Layer 2 of a small transformer language model trained on English Wikipedia (22 layers, counted from 0, width 96).
Take only the direct path to the model's output, skipping the later layers: a vector added to the residual stream pushes a token's score in proportion to its dot product with that token's output vector.

Output vectors of the tokens that the questions are about. A number n stands for (n - 128) times 0.013.
"istan": 125, 75, 108, 173, 115, 45, 120, 68, 229, 153, 141, 90, 131, 111, 109, 160, 97, 163, 110, 141, 145, 83, 123, 118, 132, 197, 158, 65, 202, 111, 156, 126, 47, 168, 111, 85, 166, 107, 196, 197, 211, 180, 216, 151, 156, 92, 60, 133, 115, 57, 56, 122, 42, 150, 165, 205, 111, 105, 134, 92, 159, 240, 61, 157, 84, 220, 107, 69, 58, 149, 106, 134, 206, 108, 125, 163, 83, 84, 131, 144, 94, 128, 75, 125, 228, 81, 145, 104, 121, 102, 220, 163, 142, 87, 49, 128
"idge": 174, 129, 128, 128, 183, 75, 147, 109, 140, 103, 139, 88, 135, 184, 140, 72, 120, 190, 105, 226, 91, 151, 74, 79, 90, 128, 134, 130, 88, 75, 181, 121, 211, 132, 147, 80, 183, 117, 71, 159, 177, 196, 160, 184, 157, 96, 73, 107, 69, 151, 67, 164, 114, 103, 130, 118, 93, 97, 172, 90, 144, 166, 68, 158, 125, 136, 134, 56, 100, 131, 129, 116, 146, 102, 144, 146, 120, 137, 143, 195, 121, 80, 38, 106, 197, 137, 212, 116, 88, 101, 151, 126, 160, 141, 64, 176
" Louis": 155, 94, 111, 151, 162, 106, 116, 151, 160, 191, 135, 84, 138, 158, 109, 107, 95, 130, 100, 192, 155, 130, 164, 142, 83, 161, 142, 104, 134, 110, 134, 106, 142, 131, 123, 135, 148, 117, 164, 145, 133, 123, 105, 156, 150, 107, 103, 169, 142, 134, 99, 131, 118, 139, 90, 113, 77, 125, 115, 124, 128, 150, 97, 121, 110, 123, 93, 101, 115, 190, 159, 135, 132, 134, 132, 119, 103, 172, 147, 102, 154, 96, 80, 111, 136, 100, 150, 123, 154, 112, 158, 114, 144, 63, 148, 113
"able": 134, 125, 145, 126, 88, 155, 164, 165, 154, 140, 161, 72, 133, 140, 102, 123, 108, 119, 166, 178, 63, 86, 124, 77, 113, 137, 199, 94, 142, 121, 69, 142, 121, 102, 110, 146, 177, 78, 144, 155, 96, 149, 98, 141, 179, 113, 87, 127, 50, 126, 159, 133, 174, 197, 172, 71, 102, 117, 107, 205, 95, 147, 58, 92, 61, 158, 194, 76, 82, 97, 54, 190, 98, 179, 215, 120, 92, 146, 144, 117, 135, 131, 96, 123, 207, 197, 125, 106, 144, 122, 118, 167, 143, 129, 111, 120
"es": 119, 143, 181, 139, 152, 144, 78, 108, 208, 92, 153, 152, 131, 194, 120, 132, 151, 128, 128, 164, 107, 106, 117, 69, 75, 139, 169, 204, 141, 133, 132, 86, 57, 124, 65, 137, 90, 115, 112, 101, 94, 94, 139, 155, 123, 114, 129, 111, 127, 147, 156, 101, 98, 152, 136, 158, 95, 157, 66, 156, 153, 127, 148, 140, 160, 126, 108, 137, 147, 125, 67, 162, 88, 134, 96, 133, 124, 200, 160, 133, 119, 117, 102, 75, 157, 195, 145, 146, 105, 122, 97, 140, 127, 69, 182, 117
" album": 142, 152, 60, 158, 75, 132, 167, 104, 155, 123, 189, 99, 131, 157, 50, 86, 115, 99, 143, 126, 107, 100, 104, 106, 86, 135, 161, 124, 201, 142, 165, 151, 145, 132, 95, 123, 195, 119, 157, 126, 149, 198, 60, 133, 224, 77, 24, 148, 90, 103, 119, 213, 161, 154, 147, 19, 91, 118, 213, 131, 109, 188, 111, 128, 96, 130, 111, 118, 114, 136, 144, 81, 134, 117, 174, 168, 162, 157, 161, 216, 102, 82, 89, 106, 105, 100, 170, 93, 116, 137, 94, 154, 146, 65, 110, 155
"overs": 180, 106, 98, 145, 81, 59, 120, 86, 118, 128, 212, 102, 145, 173, 150, 69, 113, 79, 96, 148, 76, 97, 99, 154, 102, 163, 118, 129, 108, 108, 167, 75, 116, 176, 136, 95, 176, 71, 114, 143, 116, 215, 146, 158, 139, 69, 92, 121, 66, 172, 174, 112, 157, 121, 125, 86, 74, 127, 204, 169, 126, 109, 138, 129, 99, 146, 119, 75, 99, 148, 157, 153, 106, 129, 153, 130, 191, 224, 160, 155, 169, 110, 125, 47, 146, 143, 142, 152, 172, 143, 173, 135, 130, 90, 72, 116
"ies": 216, 174, 152, 170, 135, 115, 101, 131, 200, 162, 125, 125, 138, 105, 77, 103, 143, 94, 131, 105, 123, 113, 72, 122, 109, 125, 160, 131, 99, 88, 126, 86, 90, 122, 126, 119, 87, 92, 129, 154, 90, 169, 209, 198, 122, 163, 130, 116, 96, 147, 105, 105, 102, 97, 222, 129, 98, 127, 100, 154, 192, 143, 115, 75, 100, 138, 129, 91, 111, 105, 56, 120, 103, 155, 143, 159, 132, 177, 102, 205, 104, 122, 101, 80, 174, 164, 177, 145, 122, 127, 206, 75, 116, 81, 122, 168
" she": 157, 95, 78, 79, 112, 84, 167, 117, 102, 90, 146, 152, 126, 172, 135, 123, 137, 67, 142, 157, 92, 98, 89, 141, 148, 102, 148, 97, 121, 102, 150, 149, 99, 113, 138, 108, 127, 196, 169, 130, 138, 108, 161, 101, 115, 127, 150, 156, 96, 184, 170, 109, 121, 144, 110, 114, 161, 147, 162, 119, 107, 151, 124, 100, 131, 110, 136, 126, 121, 141, 169, 47, 154, 165, 162, 170, 145, 176, 143, 188, 138, 59, 64, 120, 104, 128, 181, 119, 135, 111, 86, 109, 108, 131, 126, 153
" Comm": 128, 133, 62, 108, 131, 122, 175, 132, 138, 143, 121, 127, 133, 144, 129, 108, 141, 138, 116, 187, 105, 148, 152, 168, 69, 130, 105, 127, 109, 100, 107, 143, 117, 156, 110, 115, 136, 121, 156, 125, 148, 132, 173, 132, 148, 136, 155, 143, 118, 127, 119, 114, 107, 84, 114, 96, 118, 109, 128, 149, 167, 155, 134, 163, 107, 124, 128, 108, 87, 108, 91, 91, 166, 134, 139, 126, 99, 142, 115, 102, 115, 161, 105, 146, 93, 85, 109, 112, 150, 127, 185, 143, 135, 136, 150, 183
"annel": 182, 140, 75, 158, 112, 87, 169, 96, 113, 79, 210, 62, 134, 156, 127, 116, 133, 123, 63, 158, 84, 141, 68, 106, 93, 126, 94, 109, 141, 63, 172, 155, 187, 179, 105, 110, 232, 173, 156, 174, 164, 194, 152, 120, 131, 154, 92, 136, 60, 114, 84, 149, 116, 117, 155, 56, 86, 110, 180, 103, 149, 125, 117, 160, 87, 160, 150, 115, 134, 127, 107, 104, 166, 118, 149, 84, 58, 132, 147, 147, 143, 113, 135, 143, 95, 135, 201, 111, 138, 113, 151, 167, 152, 91, 77, 151
"ecutive": 190, 154, 16, 94, 144, 128, 183, 82, 182, 145, 164, 152, 138, 120, 120, 114, 186, 90, 122, 200, 142, 198, 132, 88, 94, 164, 80, 110, 208, 110, 106, 131, 165, 120, 128, 97, 136, 102, 138, 137, 104, 169, 103, 171, 111, 154, 122, 169, 134, 149, 78, 118, 121, 135, 35, 62, 43, 110, 148, 193, 108, 147, 120, 175, 67, 237, 118, 70, 70, 113, 122, 150, 149, 130, 137, 103, 89, 148, 120, 174, 147, 86, 123, 133, 132, 125, 84, 69, 138, 106, 160, 162, 123, 68, 168, 182
"day": 210, 107, 92, 115, 179, 67, 131, 127, 165, 85, 168, 74, 127, 116, 130, 164, 118, 135, 19, 192, 194, 182, 86, 100, 44, 244, 163, 116, 128, 93, 74, 134, 154, 128, 158, 108, 61, 83, 145, 163, 158, 180, 154, 72, 178, 76, 72, 130, 93, 180, 130, 129, 101, 177, 144, 107, 130, 120, 104, 174, 96, 191, 139, 112, 90, 130, 129, 140, 48, 69, 103, 26, 201, 151, 164, 111, 239, 157, 182, 182, 65, 138, 107, 138, 129, 178, 140, 127, 140, 141, 144, 168, 62, 39, 34, 191
" Sc": 108, 166, 138, 115, 78, 136, 183, 112, 134, 157, 112, 130, 132, 97, 154, 72, 140, 112, 142, 171, 100, 167, 132, 136, 119, 125, 98, 125, 138, 104, 154, 148, 83, 104, 151, 134, 133, 137, 111, 90, 116, 124, 189, 131, 136, 156, 131, 149, 146, 120, 126, 91, 135, 138, 116, 98, 139, 106, 138, 99, 122, 164, 132, 133, 158, 136, 143, 124, 121, 126, 108, 127, 129, 123, 120, 71, 148, 146, 126, 146, 97, 153, 170, 106, 83, 102, 110, 106, 135, 148, 151, 124, 153, 125, 135, 127
".C": 97, 118, 80, 86, 153, 103, 162, 92, 196, 86, 135, 106, 150, 151, 140, 81, 127, 119, 82, 134, 104, 98, 160, 109, 81, 132, 138, 137, 163, 89, 180, 76, 137, 99, 161, 117, 199, 126, 168, 118, 135, 79, 150, 144, 112, 110, 134, 144, 116, 122, 120, 158, 167, 126, 68, 140, 159, 71, 82, 109, 173, 220, 67, 129, 108, 191, 137, 117, 153, 167, 75, 167, 137, 135, 99, 125, 149, 165, 211, 175, 116, 160, 101, 86, 78, 109, 175, 131, 171, 98, 173, 121, 91, 81, 106, 157
"]": 205, 34, 92, 126, 174, 147, 188, 22, 182, 108, 118, 128, 129, 138, 73, 139, 32, 93, 161, 149, 172, 112, 159, 122, 95, 143, 153, 170, 135, 116, 154, 126, 120, 201, 122, 113, 172, 72, 161, 136, 115, 136, 173, 140, 167, 63, 92, 157, 76, 154, 58, 135, 103, 160, 162, 106, 145, 88, 151, 159, 85, 85, 103, 112, 123, 161, 136, 126, 42, 117, 135, 94, 74, 42, 140, 168, 161, 162, 198, 184, 140, 112, 123, 114, 122, 117, 242, 176, 191, 116, 150, 81, 137, 81, 111, 96

Each question shows what one neuron of this layer's MLP adds at an activation of 1. A number n stands for (n - 128) times 0.0048.

n372: 129, 149, 137, 141, 117, 166, 104, 104, 140, 164, 146, 107, 137, 153, 133, 147, 121, 145, 116, 121, 131, 126, 116, 135, 90, 121, 124, 90, 150, 133, 124, 119, 105, 156, 107, 131, 139, 131, 113, 110, 156, 143, 101, 69, 152, 121, 125, 133, 161, 160, 143, 123, 125, 139, 137, 114, 109, 149, 148, 130, 124, 137, 108, 100, 180, 85, 120, 120, 106, 153, 116, 122, 113, 134, 126, 145, 131, 82, 132, 150, 134, 137, 78, 137, 127, 130, 136, 132, 124, 130, 138, 146, 139, 118, 151, 115
Pushed up most: " album"

n171: 90, 128, 83, 117, 117, 95, 166, 92, 132, 108, 93, 146, 134, 135, 123, 137, 151, 112, 127, 125, 131, 165, 120, 154, 181, 109, 122, 153, 122, 138, 123, 93, 116, 94, 115, 154, 155, 125, 143, 156, 133, 89, 120, 128, 153, 127, 141, 115, 134, 86, 111, 153, 128, 120, 79, 153, 146, 123, 114, 105, 106, 121, 118, 168, 140, 145, 133, 92, 142, 114, 143, 120, 136, 132, 84, 129, 139, 159, 101, 147, 160, 130, 103, 111, 171, 148, 129, 139, 154, 148, 110, 152, 145, 136, 129, 145
Pushed up most: ".C"

n254: 133, 130, 174, 105, 108, 144, 106, 153, 141, 119, 122, 148, 129, 113, 174, 147, 151, 110, 129, 110, 107, 143, 136, 125, 137, 129, 147, 116, 138, 153, 122, 154, 106, 102, 174, 114, 128, 104, 130, 105, 119, 138, 122, 123, 115, 158, 136, 119, 126, 124, 133, 129, 120, 109, 117, 127, 122, 94, 129, 127, 116, 132, 145, 129, 104, 141, 120, 136, 116, 105, 149, 161, 62, 123, 98, 159, 105, 96, 132, 154, 117, 113, 173, 158, 118, 119, 169, 127, 155, 109, 116, 122, 132, 104, 114, 129
Pushed up most: " Sc"

n187: 112, 115, 141, 134, 144, 140, 116, 138, 129, 145, 71, 140, 120, 143, 106, 140, 151, 94, 126, 112, 143, 130, 171, 164, 122, 147, 134, 116, 132, 145, 129, 141, 148, 126, 89, 150, 104, 117, 151, 123, 145, 130, 151, 129, 99, 140, 101, 127, 97, 129, 132, 114, 109, 102, 121, 115, 161, 110, 137, 149, 109, 171, 98, 142, 109, 107, 126, 173, 128, 122, 105, 117, 125, 122, 110, 151, 114, 115, 135, 126, 101, 140, 186, 113, 122, 110, 134, 93, 134, 128, 134, 143, 157, 113, 88, 146
Pushed up most: "istan"

n128: 99, 124, 148, 110, 130, 140, 133, 116, 102, 130, 139, 140, 104, 98, 118, 120, 161, 173, 137, 153, 137, 127, 111, 113, 130, 114, 165, 146, 117, 105, 103, 96, 129, 156, 124, 176, 153, 100, 91, 97, 150, 150, 126, 157, 115, 124, 116, 81, 151, 165, 134, 57, 93, 108, 114, 140, 137, 172, 153, 121, 87, 144, 100, 154, 140, 69, 159, 157, 137, 124, 119, 118, 127, 148, 123, 162, 106, 126, 130, 114, 140, 96, 135, 126, 169, 103, 196, 60, 130, 112, 150, 136, 100, 139, 134, 168
Pushed up most: "idge"

n297: 141, 138, 170, 126, 140, 146, 141, 128, 149, 88, 140, 115, 143, 148, 119, 83, 127, 108, 125, 88, 122, 134, 136, 126, 129, 104, 126, 193, 121, 115, 116, 171, 113, 161, 98, 117, 125, 175, 146, 126, 154, 86, 144, 96, 102, 121, 132, 105, 101, 111, 112, 142, 173, 143, 70, 109, 140, 61, 70, 122, 124, 144, 126, 119, 149, 127, 117, 122, 147, 98, 133, 170, 131, 143, 147, 122, 135, 145, 107, 171, 72, 143, 162, 88, 126, 129, 126, 112, 126, 125, 147, 151, 134, 157, 101, 114
Which of these tokens does it push down most? " Louis"

n70: 46, 127, 84, 145, 109, 125, 69, 137, 142, 146, 125, 115, 128, 151, 133, 105, 90, 149, 143, 146, 115, 106, 142, 126, 160, 146, 125, 68, 149, 177, 159, 113, 164, 112, 82, 139, 114, 102, 113, 107, 110, 102, 163, 134, 167, 97, 160, 147, 165, 159, 142, 134, 126, 90, 121, 69, 133, 124, 129, 161, 159, 179, 158, 125, 101, 93, 79, 169, 152, 117, 112, 156, 151, 149, 114, 121, 102, 178, 87, 148, 152, 131, 144, 146, 91, 119, 152, 170, 141, 161, 157, 94, 67, 123, 92, 91
Pushed up most: ".C"

n279: 137, 90, 115, 147, 154, 149, 148, 148, 152, 172, 129, 83, 156, 129, 108, 118, 135, 152, 92, 144, 122, 139, 160, 136, 135, 152, 129, 127, 109, 164, 125, 57, 97, 110, 107, 126, 113, 177, 92, 150, 103, 139, 150, 126, 130, 127, 128, 118, 157, 116, 192, 138, 177, 109, 113, 97, 150, 140, 111, 109, 152, 161, 158, 104, 81, 132, 104, 139, 118, 135, 128, 153, 141, 94, 120, 122, 101, 86, 110, 98, 110, 107, 130, 155, 136, 160, 102, 99, 155, 136, 146, 136, 148, 61, 126, 170
Pushed up most: " Louis"

n12: 128, 119, 124, 123, 123, 159, 105, 101, 151, 156, 150, 175, 187, 121, 111, 98, 141, 135, 138, 129, 118, 106, 113, 119, 107, 146, 155, 138, 129, 136, 138, 123, 73, 150, 137, 127, 118, 92, 117, 104, 143, 126, 136, 129, 138, 123, 126, 119, 132, 140, 120, 151, 111, 125, 142, 123, 123, 105, 136, 146, 132, 112, 115, 163, 138, 114, 133, 133, 163, 98, 180, 113, 124, 123, 119, 141, 127, 142, 96, 168, 140, 141, 114, 142, 104, 126, 119, 132, 143, 114, 139, 137, 122, 169, 117, 110
Pushed up most: "]"

n277: 98, 145, 141, 114, 141, 94, 143, 119, 130, 138, 97, 111, 138, 95, 181, 109, 136, 133, 155, 86, 143, 109, 62, 102, 66, 140, 133, 113, 121, 156, 104, 166, 119, 159, 162, 148, 144, 129, 166, 146, 151, 91, 106, 126, 149, 147, 93, 102, 148, 124, 126, 135, 109, 89, 96, 77, 135, 136, 133, 106, 113, 183, 159, 111, 160, 110, 101, 136, 120, 166, 152, 146, 132, 153, 125, 159, 137, 105, 166, 126, 188, 145, 109, 132, 105, 167, 86, 147, 144, 123, 90, 152, 113, 154, 95, 96
Pushed up most: " album"

n325: 147, 138, 100, 130, 161, 118, 110, 105, 135, 108, 103, 125, 95, 118, 115, 123, 145, 132, 145, 117, 123, 141, 119, 170, 135, 86, 122, 151, 141, 116, 117, 143, 99, 130, 111, 169, 121, 122, 155, 119, 113, 121, 118, 128, 132, 122, 138, 125, 103, 121, 153, 148, 158, 107, 145, 131, 155, 100, 116, 137, 127, 142, 152, 116, 140, 113, 113, 105, 104, 102, 126, 134, 145, 148, 113, 111, 132, 139, 144, 102, 106, 119, 164, 123, 125, 130, 131, 98, 128, 148, 119, 124, 146, 132, 140, 141
Pushed up most: " Comm"

n224: 119, 125, 144, 135, 137, 92, 129, 133, 132, 133, 129, 88, 130, 137, 125, 156, 126, 151, 111, 114, 142, 135, 144, 93, 123, 128, 102, 115, 142, 162, 118, 111, 78, 135, 147, 140, 144, 127, 175, 113, 129, 122, 113, 118, 148, 111, 99, 119, 129, 134, 101, 89, 146, 160, 144, 120, 120, 56, 134, 119, 109, 129, 149, 108, 157, 120, 173, 165, 116, 154, 96, 133, 117, 128, 110, 109, 153, 151, 148, 127, 138, 140, 128, 142, 156, 121, 109, 107, 128, 163, 152, 83, 141, 116, 191, 131
Pushed up most: "]"

n205: 129, 138, 122, 150, 113, 92, 117, 115, 99, 150, 133, 113, 136, 98, 146, 140, 169, 114, 168, 137, 134, 130, 139, 153, 85, 105, 91, 107, 65, 149, 126, 131, 135, 118, 101, 167, 90, 110, 131, 97, 122, 147, 135, 138, 144, 180, 105, 141, 131, 97, 132, 110, 109, 135, 141, 165, 111, 130, 106, 142, 138, 92, 111, 84, 129, 163, 147, 114, 129, 157, 115, 96, 121, 119, 161, 143, 137, 136, 169, 105, 129, 186, 89, 146, 100, 129, 148, 136, 112, 120, 155, 146, 130, 147, 136, 138
Pushed up most: "ies"

n45: 163, 142, 138, 105, 122, 112, 144, 126, 128, 88, 120, 139, 71, 162, 94, 185, 84, 119, 155, 141, 102, 150, 66, 154, 163, 108, 99, 108, 114, 143, 86, 137, 105, 158, 136, 109, 179, 112, 108, 104, 136, 160, 121, 132, 81, 136, 131, 177, 143, 133, 100, 115, 134, 127, 125, 143, 134, 159, 145, 154, 136, 134, 131, 154, 154, 122, 108, 92, 175, 92, 174, 132, 151, 156, 116, 71, 66, 119, 133, 123, 143, 110, 115, 151, 133, 186, 117, 135, 125, 132, 122, 110, 165, 128, 132, 166
Pushed up most: "annel"

n95: 159, 175, 145, 132, 106, 145, 143, 127, 121, 122, 118, 124, 136, 127, 96, 161, 143, 106, 117, 114, 105, 139, 135, 144, 149, 100, 140, 124, 119, 147, 91, 169, 97, 108, 151, 131, 170, 137, 84, 113, 152, 92, 125, 139, 137, 147, 122, 94, 104, 127, 110, 101, 57, 145, 138, 136, 149, 117, 140, 137, 149, 96, 130, 103, 141, 129, 128, 124, 127, 143, 118, 102, 124, 169, 114, 87, 150, 133, 138, 163, 81, 138, 117, 97, 117, 142, 156, 111, 129, 158, 131, 119, 111, 129, 151, 178
Which of these tokens does it push down most? " Louis"

n219: 139, 132, 133, 143, 102, 121, 137, 123, 117, 93, 143, 137, 130, 136, 116, 140, 127, 133, 115, 93, 131, 118, 111, 105, 117, 125, 148, 76, 149, 128, 117, 129, 144, 97, 125, 140, 155, 109, 135, 142, 120, 124, 155, 114, 114, 133, 129, 153, 130, 123, 143, 154, 139, 100, 168, 137, 98, 154, 137, 134, 113, 115, 130, 158, 133, 163, 121, 109, 133, 137, 107, 128, 144, 129, 116, 109, 146, 155, 96, 112, 94, 142, 122, 154, 165, 120, 160, 133, 131, 115, 128, 136, 112, 90, 127, 115
Which two tokens does it push up most, strongest first? "istan", "annel"

n299: 163, 140, 103, 96, 136, 106, 77, 103, 139, 109, 119, 100, 134, 141, 102, 150, 136, 133, 154, 177, 113, 124, 144, 131, 142, 155, 98, 99, 129, 109, 109, 89, 147, 142, 96, 115, 121, 155, 139, 158, 142, 94, 106, 161, 183, 122, 122, 161, 155, 134, 115, 121, 123, 110, 122, 124, 129, 151, 103, 165, 79, 114, 114, 152, 160, 107, 148, 162, 70, 119, 87, 135, 145, 193, 118, 177, 98, 120, 152, 101, 134, 117, 139, 156, 147, 143, 102, 100, 145, 115, 141, 101, 119, 160, 134, 143
Pushed up most: "ecutive"

n281: 95, 132, 107, 149, 145, 119, 91, 106, 129, 113, 115, 196, 139, 104, 138, 132, 187, 110, 135, 122, 136, 137, 120, 153, 141, 99, 106, 154, 138, 127, 115, 84, 154, 120, 128, 118, 127, 135, 111, 136, 151, 78, 144, 159, 156, 124, 142, 119, 162, 84, 125, 142, 147, 111, 96, 149, 159, 123, 148, 123, 112, 147, 119, 104, 112, 132, 163, 106, 145, 140, 94, 157, 132, 139, 146, 135, 127, 165, 86, 127, 138, 118, 105, 146, 115, 125, 168, 106, 135, 111, 121, 192, 71, 130, 125, 161
Which of these tokens does it push down most? "]"

n109: 96, 129, 151, 113, 111, 157, 120, 69, 143, 113, 144, 101, 149, 98, 144, 146, 166, 82, 116, 112, 146, 126, 73, 109, 122, 135, 136, 161, 126, 137, 167, 154, 184, 127, 160, 130, 142, 176, 103, 128, 192, 78, 154, 108, 134, 121, 134, 126, 116, 160, 98, 152, 150, 102, 112, 175, 102, 97, 152, 150, 138, 176, 123, 100, 137, 107, 121, 67, 135, 161, 132, 94, 71, 138, 75, 99, 158, 115, 153, 133, 178, 113, 122, 84, 141, 93, 152, 128, 155, 145, 144, 105, 144, 108, 114, 173
Which two tokens does it push up most, strongest first? ".C", "idge"

n221: 115, 120, 145, 105, 115, 141, 157, 105, 153, 127, 144, 123, 140, 77, 158, 146, 156, 184, 129, 113, 120, 152, 158, 133, 118, 107, 109, 111, 131, 157, 139, 85, 115, 113, 66, 134, 100, 109, 112, 150, 172, 136, 183, 107, 133, 113, 88, 163, 112, 96, 163, 117, 171, 105, 122, 137, 127, 97, 157, 103, 143, 152, 138, 127, 138, 149, 116, 113, 88, 107, 135, 149, 98, 135, 105, 126, 118, 141, 224, 129, 140, 148, 102, 162, 127, 105, 118, 122, 160, 137, 149, 104, 166, 121, 119, 113
Which of these tokens does it push down most? " she"

n206: 98, 154, 103, 116, 112, 186, 168, 116, 171, 91, 123, 158, 159, 150, 112, 98, 157, 96, 101, 94, 106, 170, 178, 160, 59, 103, 168, 107, 133, 104, 117, 93, 113, 76, 170, 129, 154, 144, 118, 169, 109, 148, 161, 104, 124, 122, 105, 180, 147, 91, 133, 142, 154, 129, 141, 120, 106, 71, 107, 114, 155, 189, 157, 161, 150, 130, 139, 133, 108, 131, 173, 144, 100, 156, 126, 150, 144, 125, 107, 141, 147, 153, 107, 101, 132, 80, 108, 101, 116, 124, 171, 116, 96, 132, 118, 114
Pushed up most: ".C"

n0: 129, 135, 151, 97, 130, 114, 144, 130, 124, 145, 139, 167, 105, 134, 130, 146, 79, 140, 83, 137, 172, 144, 124, 158, 92, 121, 140, 123, 156, 140, 142, 153, 98, 128, 150, 142, 141, 96, 147, 123, 135, 147, 96, 144, 56, 137, 127, 128, 144, 115, 118, 124, 180, 108, 148, 120, 155, 162, 105, 122, 146, 84, 134, 96, 106, 115, 164, 80, 115, 136, 144, 157, 149, 154, 61, 113, 130, 132, 154, 123, 101, 157, 103, 97, 145, 112, 110, 136, 122, 115, 107, 106, 123, 87, 156, 104
Which three tokens does it push up most, strongest first? " Louis", ".C", "es"

n268: 105, 170, 93, 138, 140, 118, 123, 114, 167, 151, 140, 108, 145, 71, 89, 174, 151, 123, 126, 147, 152, 144, 111, 162, 140, 97, 132, 109, 117, 99, 90, 123, 171, 96, 151, 98, 129, 138, 130, 100, 157, 87, 106, 121, 134, 129, 90, 155, 137, 182, 100, 134, 153, 130, 99, 133, 118, 101, 85, 104, 116, 139, 147, 128, 119, 165, 126, 121, 103, 102, 159, 147, 94, 115, 110, 156, 130, 117, 123, 196, 131, 177, 151, 138, 125, 108, 136, 111, 108, 108, 105, 197, 123, 118, 180, 105
Pushed up most: "ecutive"

n250: 138, 58, 120, 75, 144, 134, 135, 136, 115, 130, 120, 131, 105, 139, 109, 170, 106, 180, 131, 117, 76, 85, 146, 132, 130, 138, 134, 141, 130, 97, 148, 136, 131, 132, 106, 151, 154, 85, 112, 107, 89, 139, 125, 165, 107, 167, 121, 139, 136, 143, 118, 156, 148, 137, 69, 122, 111, 122, 92, 160, 127, 103, 128, 146, 129, 52, 110, 140, 134, 91, 146, 154, 166, 110, 130, 145, 101, 141, 153, 150, 121, 123, 119, 130, 173, 129, 147, 109, 173, 167, 95, 112, 141, 158, 156, 130
Which two tokens does it push up most, strongest first? "]", "able"

n55: 127, 131, 157, 103, 107, 176, 99, 119, 133, 156, 131, 138, 95, 134, 141, 132, 149, 111, 137, 132, 130, 124, 135, 95, 120, 102, 151, 108, 141, 149, 119, 143, 117, 147, 105, 93, 144, 198, 126, 147, 117, 107, 99, 97, 136, 148, 115, 117, 109, 137, 166, 134, 127, 100, 123, 147, 78, 102, 99, 115, 97, 124, 131, 105, 145, 125, 93, 150, 113, 136, 133, 147, 117, 168, 107, 113, 159, 151, 136, 153, 102, 123, 122, 112, 174, 151, 153, 115, 131, 151, 109, 127, 141, 115, 133, 161
Pushed up most: "es"

n371: 140, 116, 115, 147, 169, 130, 105, 110, 134, 120, 157, 116, 122, 115, 93, 121, 142, 133, 116, 127, 159, 130, 142, 160, 155, 164, 137, 149, 124, 110, 108, 117, 142, 120, 114, 173, 117, 125, 143, 114, 112, 100, 120, 112, 164, 168, 99, 88, 110, 89, 130, 144, 116, 150, 136, 79, 102, 118, 111, 135, 83, 129, 147, 142, 108, 104, 127, 162, 134, 109, 108, 163, 130, 134, 141, 131, 154, 159, 112, 146, 143, 146, 136, 132, 134, 117, 125, 110, 148, 103, 134, 117, 142, 128, 122, 169
Which two tokens does it push up most, strongest first? "day", " album"

n31: 104, 120, 146, 121, 128, 165, 127, 150, 138, 146, 129, 120, 122, 133, 130, 127, 108, 88, 123, 99, 102, 106, 134, 114, 141, 127, 137, 139, 130, 113, 139, 113, 166, 116, 166, 147, 98, 108, 136, 112, 119, 190, 136, 139, 62, 109, 136, 144, 136, 165, 98, 105, 118, 119, 130, 147, 126, 104, 95, 140, 98, 134, 171, 127, 129, 107, 118, 160, 118, 138, 142, 153, 149, 142, 138, 165, 150, 92, 99, 150, 95, 127, 94, 126, 136, 147, 104, 120, 144, 90, 119, 114, 108, 139, 129, 131
Pushed up most: "ies"

n202: 120, 176, 92, 105, 68, 84, 123, 130, 152, 132, 132, 124, 154, 91, 140, 118, 143, 143, 120, 163, 115, 150, 107, 116, 90, 112, 117, 144, 126, 163, 167, 141, 121, 164, 163, 147, 135, 126, 120, 58, 143, 102, 126, 156, 105, 118, 100, 105, 117, 117, 150, 124, 149, 105, 124, 168, 126, 115, 125, 151, 126, 112, 97, 141, 91, 133, 110, 124, 118, 114, 56, 113, 132, 121, 180, 113, 149, 162, 119, 119, 138, 95, 136, 122, 155, 84, 112, 153, 143, 106, 143, 162, 127, 165, 126, 132
Which of these tokens does it push down most? "]"

n24: 131, 173, 159, 124, 147, 157, 105, 100, 138, 76, 114, 132, 135, 121, 148, 101, 126, 111, 169, 140, 115, 114, 98, 168, 149, 135, 159, 139, 103, 139, 114, 121, 113, 121, 94, 83, 139, 151, 79, 157, 157, 118, 142, 158, 143, 107, 117, 126, 103, 90, 126, 118, 124, 108, 176, 111, 136, 92, 183, 108, 150, 182, 67, 189, 163, 112, 98, 136, 123, 169, 138, 124, 185, 46, 156, 146, 125, 162, 117, 111, 125, 133, 126, 139, 100, 97, 142, 155, 135, 117, 151, 121, 132, 97, 126, 180
Which three tokens does it push up most, strongest first? "idge", "istan", " album"

n149: 159, 148, 135, 133, 115, 144, 153, 133, 165, 111, 113, 143, 112, 108, 126, 110, 163, 106, 119, 123, 144, 144, 116, 147, 115, 137, 101, 170, 113, 123, 135, 126, 106, 143, 130, 177, 137, 143, 107, 144, 125, 141, 138, 117, 152, 96, 139, 106, 110, 105, 132, 146, 132, 129, 130, 150, 110, 92, 128, 148, 111, 120, 131, 103, 128, 120, 151, 75, 104, 137, 110, 120, 103, 132, 130, 137, 102, 145, 137, 127, 144, 135, 122, 121, 131, 131, 114, 141, 120, 151, 123, 144, 110, 114, 117, 121
Which of these tokens does it push down most? " she"

n8: 147, 170, 133, 144, 123, 145, 92, 133, 112, 180, 126, 142, 57, 134, 146, 117, 131, 146, 114, 139, 120, 119, 126, 118, 158, 94, 165, 142, 108, 115, 130, 126, 98, 120, 85, 111, 154, 117, 114, 122, 139, 149, 97, 157, 129, 123, 146, 133, 110, 122, 143, 110, 157, 136, 115, 109, 110, 138, 141, 75, 111, 110, 146, 87, 136, 148, 137, 129, 132, 109, 149, 124, 89, 129, 138, 122, 134, 121, 123, 150, 105, 100, 110, 176, 125, 102, 146, 173, 134, 166, 114, 145, 123, 152, 93, 119
Pushed up most: " album"

n223: 123, 129, 117, 133, 138, 136, 133, 145, 117, 110, 122, 110, 132, 127, 132, 107, 102, 127, 108, 144, 127, 119, 128, 105, 96, 142, 144, 133, 137, 133, 91, 131, 124, 141, 108, 134, 118, 141, 132, 123, 138, 143, 134, 121, 139, 141, 128, 148, 119, 136, 133, 123, 141, 136, 120, 126, 130, 140, 117, 130, 90, 130, 104, 153, 132, 117, 125, 137, 132, 137, 126, 137, 128, 131, 150, 150, 106, 116, 110, 124, 107, 128, 129, 135, 119, 141, 136, 138, 140, 117, 125, 145, 142, 122, 123, 132
Which of these tokens does it push down most? "ies"